Layer 3 of a small transformer language model trained on English Wikipedia (15 layers, counted from 0, width 64).
A neuron's activation on a vector x is GELU(gate . x) times (in . x), where the dot is the dot product.

Input weights of the MLP neurons that the questions are about. A number n stands for n times 0.01.
n7 gate: 5 -7 33 -22 -26 20 11 23 -14 4 6 -24 9 -13 -15 -31 -21 24 1 -7 -53 55 4 21 28 33 -1 -44 -60 21 22 -11 -4 43 -20 -8 9 -20 -2 46 -11 -6 23 3 -30 5 -11 6 16 -41 -30 -33 -33 18 -12 46 12 -18 -26 49 5 26 -2 37
n49 gate: 41 -20 5 48 -14 -20 8 -44 -19 -3 52 18 26 -13 48 25 -8 43 -12 -18 -33 34 -2 9 1 29 10 38 0 -43 -29 4 61 2 -11 28 2 -27 18 -24 13 9 -2 -1 6 17 -40 1 -23 59 -24 -55 11 -21 -9 -28 -31 19 24 30 10 -13 7 -21
n60 gate: 36 12 -10 8 1 -12 -24 3 -27 8 -1 -19 23 8 -15 11 -27 -9 19 -11 -3 1 15 1 1 -14 -12 0 20 -10 -21 8 3 -38 10 16 28 15 -5 38 -12 33 -16 -56 36 -6 17 -18 -27 22 -47 -11 -15 1 -10 24 2 9 25 42 -6 33 -7 56
n130 gate: -47 -6 32 -3 22 -20 2 -24 -10 -33 46 -18 -32 -39 37 -29 14 1 -18 10 -4 -19 -23 43 71 -40 -22 12 -23 -3 -22 -10 36 -51 -4 0 27 17 -45 -13 55 29 -8 -1 -16 22 -5 21 -1 13 -53 34 37 -8 -27 -25 -38 -26 -22 -60 11 -12 -21 -20
n149 gate: -14 -30 -8 23 5 -7 50 4 -11 -11 43 -15 -40 -26 -18 13 39 13 -14 8 2 -3 2 -6 -14 -73 0 8 22 -9 -11 3 8 -19 -7 96 -19 13 21 -12 -11 -23 12 6 -8 48 -34 14 12 3 -12 -19 -17 -10 -48 -30 -34 32 -19 0 -14 -14 20 -26
n156 gate: -4 -16 11 -2 47 -24 -18 22 -30 -18 56 26 4 -56 38 36 26 -24 -32 13 -13 33 -26 51 7 31 -12 11 2 -21 29 7 45 -28 -3 33 -45 19 15 -41 33 9 27 39 -26 9 34 -8 3 6 28 -34 0 15 -22 -38 -2 -22 -30 -2 -15 -21 31 -14
n187 gate: 28 -47 -45 -43 1 43 -37 4 31 -15 0 -9 11 -5 6 27 -34 -1 3 -19 15 17 -48 12 38 -40 12 -2 8 -34 -16 14 13 4 -5 -9 10 17 38 -18 32 1 24 3 10 -3 28 19 44 -10 4 35 10 -37 10 23 10 -15 19 14 5 -40 1 -22
n200 gate: 40 -39 13 -25 -30 9 18 -8 -8 -17 -10 32 -5 -6 19 37 6 -20 48 0 -15 -2 4 25 38 16 -7 -13 -18 -37 18 -14 -16 35 11 -10 -20 -6 34 -2 -10 16 -18 5 -13 -40 7 -6 10 5 3 31 -6 -25 3 -9 -14 -11 15 -18 -46 1 -22 36
n202 gate: 5 -11 -34 26 -30 -5 -1 39 -27 -3 11 3 -8 30 33 37 39 -6 -22 12 36 -9 -24 33 -1 -54 17 -10 -35 5 23 37 -6 -27 14 -12 5 13 19 10 42 -1 -24 18 -7 -39 16 13 22 -36 -24 4 -14 -13 14 -18 -26 9 8 -26 0 -26 -40 2
n203 gate: -19 -62 -39 -5 -9 -31 -36 -1 -20 -23 -15 -13 -19 15 -5 -5 19 38 -23 13 20 -36 -16 49 14 41 -19 33 -7 -8 22 -21 -24 27 -39 -30 -27 -13 4 21 -30 -3 4 -19 -17 -4 18 2 37 9 -18 12 -9 3 -34 -33 -45 -28 -47 24 44 -36 -22 22
n216 gate: 5 27 22 -9 0 33 9 14 27 40 3 13 -3 -26 30 40 23 34 3 -38 11 -25 -41 -22 75 -24 64 -14 -21 -2 -2 -17 -16 5 22 13 12 3 29 -17 -12 -23 -8 -32 -57 -6 23 -9 38 8 -13 -30 -6 -4 -5 -1 2 -46 13 -27 32 -5 23 41
n219 gate: -7 -27 35 -48 -13 12 35 -7 -45 -35 28 41 29 17 -36 1 12 -11 -60 7 -10 26 -18 50 -16 42 -22 21 -15 -8 31 11 25 -16 41 31 21 -4 14 11 -25 33 -61 7 19 17 9 44 -21 -38 13 -15 -25 45 -31 -23 -14 6 -16 28 27 -11 -13 -25
n238 gate: -15 -15 21 40 -73 -44 -5 29 -32 40 -5 -22 -17 12 39 12 12 29 4 -9 -35 3 1 18 -15 28 -59 -20 45 -13 24 -12 21 15 7 -9 47 15 12 -31 -5 -11 -9 29 15 -29 -53 22 12 40 -18 10 22 -21 -31 -19 17 -23 5 -12 8 23 -5 16
n7 in: -13 -4 55 17 40 -36 -10 -19 -21 1 -24 26 5 34 3 31 -3 40 -14 -10 6 35 25 -15 -12 -20 28 34 -7 7 4 22 1 -9 35 10 -8 51 21 15 6 7 -34 34 -10 -3 14 -76 -9 8 -40 -25 -15 14 5 14 44 -12 -1 29 -42 1 4 -8
n49 in: 23 21 7 -16 47 -19 -30 22 11 -4 15 25 -67 -18 27 -10 42 -25 55 -28 32 -15 -25 -31 13 -14 -17 26 -35 7 -6 51 27 3 19 32 2 27 10 -12 -16 32 5 9 -7 -13 26 15 37 -15 33 10 32 25 0 -16 -25 -6 -35 20 -8 -9 19 -3
n60 in: -40 -3 17 -5 -42 29 -4 -13 -39 38 -34 49 11 1 -20 -4 24 19 -7 -16 26 1 -22 25 -59 26 58 -36 6 16 22 -14 -15 18 15 26 1 21 -15 17 10 -6 24 0 2 -20 5 -34 31 -18 -3 -37 -2 26 -8 4 -3 -32 -8 -22 -1 -4 8 4
n130 in: 2 54 0 -54 -68 -5 -28 22 22 -36 17 -16 35 49 -10 11 -20 -15 -13 66 -8 5 -9 15 -39 22 6 25 -21 -25 9 2 31 6 10 24 -25 -42 8 11 -42 -15 -19 7 41 -14 9 10 6 1 15 -10 -4 44 5 -59 -42 38 1 -39 -25 11 -3 16
n149 in: 7 27 23 -3 0 -5 -49 -9 28 -28 -26 4 -30 7 -45 -38 16 -7 -7 1 1 0 33 -39 -1 9 21 -35 -38 6 -26 -49 28 -1 38 -12 17 14 -6 1 34 29 -4 17 -42 39 33 -39 -19 -5 -11 32 16 7 -23 -14 -37 21 14 -1 9 -6 -20 -3
n156 in: 8 -43 1 -38 -26 -33 -6 52 -17 18 40 -48 10 -27 -27 1 -30 -38 -6 -40 -5 -54 -36 -48 -1 -6 -33 10 -37 -16 5 -5 23 13 43 -15 0 -5 -26 -12 9 23 -21 -31 -2 -15 -30 16 -37 -6 -19 -7 1 34 30 15 34 -36 -39 14 -33 35 -15 7
n187 in: -16 -27 17 -5 -39 -16 21 -8 17 0 1 -20 -44 8 -32 9 -8 5 -6 -8 24 23 16 -23 27 -19 47 25 -24 -16 -11 2 -7 4 -8 23 3 -1 -17 1 7 -18 -19 -13 -40 -63 -6 -21 -33 11 38 59 -46 6 5 -1 22 5 -10 -51 -6 -16 -20 -25
n200 in: 17 -25 -8 -22 -7 11 44 7 8 10 15 19 -24 -16 -8 19 -17 42 4 -5 -11 -17 5 -15 7 -11 27 -4 -15 -4 4 30 -62 -25 -15 4 -12 -29 -42 2 2 -32 -19 -13 9 -43 -18 19 -31 3 5 -31 3 -8 17 -18 19 10 21 -21 18 -20 -7 -8
n202 in: -11 -2 19 -18 -5 -23 3 -1 33 -15 -48 1 45 37 -13 -13 2 -21 10 40 -34 -8 -19 1 9 12 20 -2 -5 2 -18 5 45 -36 3 8 -44 11 30 -7 -5 9 -1 -30 15 30 16 66 -18 -10 -24 22 20 -22 6 -27 7 -20 17 10 -19 27 -17 -36
n203 in: 16 17 20 22 27 7 1 -32 21 24 3 -12 13 51 13 -47 28 3 -2 -11 -43 -32 6 34 62 32 3 -5 36 -14 -8 30 -3 -31 -2 -8 11 29 59 -11 -54 -10 -9 -43 43 40 -22 22 -71 8 -31 -48 7 -2 -8 16 9 47 -3 16 19 6 3 18
n216 in: -8 46 33 -26 23 19 35 -6 15 37 -18 -1 34 18 10 42 4 -12 20 -12 9 -15 -37 13 29 7 -19 -8 -18 -1 58 -11 3 -16 20 23 -14 31 50 -55 -35 12 -19 -8 -37 15 38 -1 -13 -8 7 -5 24 -23 -29 18 4 -9 -4 1 35 14 -35 32
n219 in: 35 -16 16 10 -4 32 -12 -2 18 79 -49 51 -8 15 31 -14 -19 0 17 -20 40 2 -9 5 -13 2 9 -24 -45 -20 17 -10 -20 13 14 -30 -7 8 -17 1 38 -10 -11 7 -2 -8 2 -58 16 -14 2 -59 14 -29 -4 -14 15 -1 -22 40 -22 9 89 -21
n238 in: -9 7 -22 22 -19 8 -66 -27 18 6 -12 -30 -46 -27 25 5 46 1 -30 11 -15 34 -19 21 46 22 -5 -13 -14 -2 -55 -25 -26 -2 27 -3 -12 -13 -92 -52 -23 -19 -5 4 -25 14 -20 -29 -6 -41 1 -2 -16 16 -10 -24 -12 -2 7 15 -19 28 22 -7

Each question shows a token from some text and the vector x that enters the MLP there. A number n stands for n times 0.032.

"R": 9 21 9 10 4 -12 -14 24 4 11 -13 -21 -17 17 -4 -14 33 22 19 6 -30 1 3 24 21 -29 -5 -12 2 5 21 -3 -23 -24 -4 -3 -32 -24 -2 9 -5 14 11 18 14 -14 3 -14 -30 -20 18 -10 13 -2 32 11 11 5 4 8 -12 12 9 13
The neuron with the highest activation: n7

" Tom": -25 -8 15 10 -16 -20 -12 -14 -10 14 -16 -9 -11 0 0 1 2 -7 -6 -3 3 29 28 -18 17 -6 28 -4 -5 7 -7 -1 -30 -17 4 2 -13 5 13 -10 9 -4 -15 22 -19 15 5 -26 9 -5 24 2 0 -8 64 4 -11 32 22 -6 26 13 7 25
Which neuron fires most, and how strongly? n156, at about 0.3

"\n\n": 12 -13 -7 1 4 -5 -1 -9 53 -3 5 29 2 -3 -5 -8 4 5 9 -21 -4 11 1 9 20 -2 -4 18 -10 -2 -8 16 17 10 11 -10 3 -8 -2 -1 -24 10 1 5 -5 16 2 -6 6 -2 1 1 2 7 46 -14 11 -2 22 22 -7 -4 -2 -10
Which two neurons fire most, strongest first? n49, n60

",": 8 8 2 5 2 3 -1 11 55 0 6 -1 1 -10 19 -6 3 -8 -5 2 -13 15 13 0 -18 9 10 -4 -1 -5 -15 -35 -10 -6 5 -17 -1 -2 11 6 -21 1 -2 -1 14 -8 -9 11 -13 -6 15 -12 -9 -13 29 13 -27 -13 -4 -9 -3 1 -3 -9
Which neuron fires most, and how strongly? n60, at about 0.13

"ended": -8 -19 -46 4 -2 3 -10 -17 22 12 -14 -26 5 12 -15 16 -1 9 -4 13 -16 -4 28 -20 -24 5 -8 -4 -13 -28 -6 -15 -6 3 23 5 -23 0 17 -5 -2 -32 4 12 -1 24 -10 24 -13 -11 -10 1 -1 5 22 29 10 18 -8 13 -8 22 -20 14
The neuron with the highest activation: n49

" Human": -5 0 3 -1 9 -11 -11 3 0 -1 -23 -16 14 8 -17 13 42 2 0 8 -19 -31 1 -42 -20 -29 19 7 -18 3 6 2 -1 -8 22 -19 14 -15 19 -15 -14 19 3 16 -25 -14 -17 14 -6 10 -2 32 -9 -9 44 24 6 4 -17 9 8 -3 2 -1
The neuron with the highest activation: n202

" South": 25 5 -11 -13 -26 5 -8 4 7 0 5 6 10 20 14 18 4 15 1 -8 34 5 6 -21 2 -12 14 -23 4 -19 -9 -17 3 9 -20 0 -26 -7 -21 -5 -8 6 6 10 -2 -7 -24 -32 -6 -7 13 -8 -22 -3 74 6 5 -4 -7 12 8 13 -17 -6
Which three neurons fire most, strongest first? n187, n200, n203

" 2009": 11 -9 -3 8 0 -29 35 -8 22 -13 -20 -20 0 14 1 16 -9 -29 10 -4 42 12 19 2 7 18 -19 -2 5 -5 -15 -8 -41 5 17 -9 21 -14 -4 -3 21 -2 9 4 8 -22 -9 8 -36 7 12 2 -14 11 27 18 -3 10 -17 17 -5 -4 -24 -10
The neuron with the highest activation: n200

"m": -27 -20 5 11 9 12 21 -1 -7 3 0 4 -1 -1 -13 -24 20 21 4 -1 -35 -3 17 -4 -5 13 4 9 -2 6 -2 29 -24 2 -10 -31 13 -6 22 -31 26 8 -16 -2 2 -12 14 8 -16 17 17 -21 4 -31 18 -21 9 -9 35 -18 -31 25 -16 17
Which neuron fires most, and how strongly? n200, at about 2

"rig": 27 -22 14 15 0 -17 -13 35 -10 -10 -20 -15 -9 -16 -9 35 21 17 -22 4 -23 -15 12 10 -13 12 -1 -21 -2 -3 -5 -32 11 -8 -7 7 -14 1 -11 -2 9 -15 -5 17 -8 26 -31 12 -16 -11 -6 7 -5 -8 26 -13 -26 -6 -11 17 -1 2 -37 2
Which three neurons fire most, strongest first? n238, n149, n156

" El": -22 -3 21 -5 -15 -6 -3 -9 4 -6 -20 3 -14 -7 -13 5 -18 5 -13 14 9 -9 -6 -23 2 9 16 5 8 -3 -6 -15 -33 -10 -10 -2 38 6 -1 -8 -14 -13 17 -1 -4 -14 -13 1 -13 -3 3 -9 -3 -1 95 -11 17 2 10 6 6 1 2 17
The neuron with the highest activation: n49

" Ir": -3 8 19 -3 -3 -16 -23 3 -8 18 -21 -10 -9 0 6 1 -11 -4 -11 11 -9 -23 6 -14 -1 0 35 -10 -21 11 -4 -18 -10 5 7 -3 14 -3 -4 -21 5 -6 11 25 -8 15 -13 -7 -10 -11 -2 4 -3 -18 86 -18 13 -33 5 -8 -10 17 -14 15
The neuron with the highest activation: n238

" anti": -34 -5 -22 -15 25 13 -1 -12 -8 -3 2 4 12 -16 -5 -10 -7 5 2 5 18 -20 12 -38 -12 3 10 -12 -4 -3 29 4 -7 13 0 -3 19 -6 5 -16 14 -7 13 -18 -10 -22 35 -1 6 11 25 0 -4 19 69 4 -10 6 12 2 -3 -22 1 2
Which neuron fires most, and how strongly? n187, at about 0.55

"one": 9 2 18 -7 16 18 3 18 -2 2 -31 26 -8 12 2 21 19 -15 30 -9 -12 22 -8 6 -23 18 -7 -18 -9 -19 10 31 26 -24 24 5 5 -6 10 19 -15 -10 -2 6 13 18 -7 -16 -8 -16 8 -10 -6 0 27 2 -15 30 -16 0 -9 -5 42 11
The neuron with the highest activation: n219

"2": -25 0 35 -7 22 -1 3 -1 22 12 -17 -19 7 -32 -22 -31 3 25 6 11 -23 5 15 -13 -6 5 -2 3 -18 -14 -3 -12 -13 2 -19 8 -38 -8 -3 -4 11 -7 11 13 17 23 5 6 -38 13 -18 10 9 2 24 3 -7 1 11 -28 -21 -4 3 -18
The neuron with the highest activation: n149

" in": -17 -1 -28 1 -10 15 4 -24 44 -3 -22 -6 4 -10 9 -7 -10 -4 -12 27 -1 -7 7 28 -6 -18 -7 -4 5 -5 -5 -8 -4 -10 -11 -28 3 6 -8 -15 -12 17 3 -1 -1 2 12 3 -16 7 -12 -15 8 2 42 8 -15 -20 7 -17 -16 14 -4 -10
Which three neurons fire most, strongest first? n130, n49, n7

"tt": 15 -29 19 4 19 16 4 17 -1 -2 10 12 -3 11 -8 -1 -11 28 -7 -45 13 -13 -11 19 -24 13 -22 -29 3 -5 5 4 4 -8 30 14 -22 -8 11 20 -20 -3 2 -4 -22 -4 -21 12 4 -6 14 -45 -1 -34 5 -35 -20 -10 -3 -4 -3 -1 2 -12
The neuron with the highest activation: n219

"'": 0 -11 21 -8 22 12 19 4 12 -27 2 -4 0 21 -1 -7 13 31 17 -33 3 -19 -7 -8 -34 12 14 11 -5 7 1 25 -33 1 -12 -12 11 12 10 -35 -12 10 -14 25 11 -5 10 -2 11 -4 6 -16 26 -29 29 -6 -27 0 -7 19 -10 17 1 -37
The neuron with the highest activation: n49

"em": 6 -9 20 -3 8 -1 -25 -5 1 2 -10 -15 8 -29 11 8 -28 22 -7 -22 -2 -30 29 8 -39 -25 5 -4 -24 1 6 5 -11 -18 15 -10 -11 -18 -2 -11 17 -14 -1 -2 -36 13 21 11 -2 -8 6 5 1 -27 -40 -5 -13 40 10 8 -12 18 -5 -24
The neuron with the highest activation: n149

" of": -2 9 -13 -12 4 13 -1 -13 40 -4 -3 17 -9 26 -4 23 12 14 -11 20 -3 -7 28 30 -10 3 -16 0 -7 -17 -12 4 -3 -11 -6 -2 10 13 -10 14 -11 -7 -4 0 12 -3 -2 21 1 -14 9 -7 13 -6 44 -6 -21 -23 -20 -16 3 7 3 -25
Which three neurons fire most, strongest first? n202, n130, n156

"Me": 11 5 -7 -1 10 -12 4 -11 -19 21 -5 5 -3 12 -2 10 2 2 28 -14 -15 11 -11 21 -11 -8 -7 1 -22 -17 -1 -24 -6 -15 8 14 36 -31 -9 -22 -23 -14 2 1 -14 -17 0 -6 -23 19 -2 3 -8 -15 41 -16 25 -13 5 15 -4 -7 -36 -16
Which two neurons fire most, strongest first? n200, n238

"b": 15 9 1 -13 -27 11 2 38 3 1 -15 21 -17 -4 -24 -20 -21 12 1 6 0 31 40 13 -2 -7 -3 -7 -7 1 10 -4 -19 -27 25 4 -8 0 2 -20 26 26 -14 -2 -16 18 -11 13 -33 -3 1 -18 4 -19 -9 -12 -1 -2 16 8 -7 10 -32 0
Which three neurons fire most, strongest first? n219, n200, n202

"=": -8 2 -13 -1 -1 -7 9 1 43 -16 -18 16 6 4 -12 -41 -20 15 -3 -4 -11 0 3 25 23 3 -10 14 8 -17 4 21 29 11 8 -28 -6 0 -12 -5 0 1 -11 16 6 27 -21 1 2 3 3 6 17 -14 23 -16 -23 10 12 -17 5 6 -7 -13
The neuron with the highest activation: n130

"mo": -7 10 -14 4 27 4 -15 -10 3 19 -9 18 -6 -7 -15 23 -22 -11 22 -29 15 10 -19 24 3 3 23 -28 -6 -9 -14 21 9 0 7 15 13 21 15 -11 29 2 4 -37 -11 -9 -13 -6 11 17 -10 -8 0 9 48 -7 -4 -3 15 -27 -29 -18 -5 22
Which three neurons fire most, strongest first? n60, n187, n216

".": -7 11 10 16 -4 -14 -16 -7 44 0 4 38 23 -3 8 -20 -11 -19 7 -9 -12 -4 18 -28 0 -11 -25 -11 -7 12 -15 4 -4 -3 -8 -24 -7 5 4 -17 -10 11 -14 4 11 9 -5 -13 -19 -8 -4 -8 25 -3 13 3 -6 -2 16 -1 13 7 5 -15
The neuron with the highest activation: n187

" piano": 13 0 -12 10 22 4 13 -1 -4 24 -25 -34 -24 -6 30 -18 -2 0 8 24 2 11 2 -21 -27 5 24 -16 30 -9 5 18 22 -22 16 -14 -3 -1 4 -24 -12 -11 -2 3 -13 17 11 1 -24 10 11 -2 -1 8 56 -3 9 13 -5 5 10 -23 16 -9
The neuron with the highest activation: n60

" 11": 27 13 6 6 11 17 27 -16 12 3 -20 -12 -2 2 -5 -16 5 9 -8 7 -11 3 19 -61 -3 23 -1 4 6 6 7 26 -20 3 22 -27 -29 9 15 16 11 -2 -6 5 22 9 -17 7 -3 30 -10 -11 14 -15 27 -2 6 4 12 22 -20 -6 -20 -12
Which neuron fires most, and how strongly? n238, at about 0.3

"al": -6 -16 -1 -8 17 24 10 27 4 -17 13 4 -15 -6 -14 27 -1 18 -13 24 -20 -9 22 -10 2 2 -9 1 -14 -39 12 -10 -23 0 30 6 24 -22 -4 -1 -30 -35 -12 -16 10 -7 -19 -4 -18 25 -7 -21 6 -20 4 0 16 2 15 18 13 8 7 -15
The neuron with the highest activation: n200

":": -8 18 13 -11 4 -11 -3 -3 45 15 24 -4 -6 -18 -8 -9 7 -11 -4 -13 11 4 1 8 -1 -2 11 4 -19 -1 -8 -7 -24 0 -20 -4 0 17 -1 -6 -11 -7 -13 7 8 5 -5 -9 -17 18 1 -2 6 -12 39 -15 -19 -30 27 0 18 12 -13 -20
The neuron with the highest activation: n216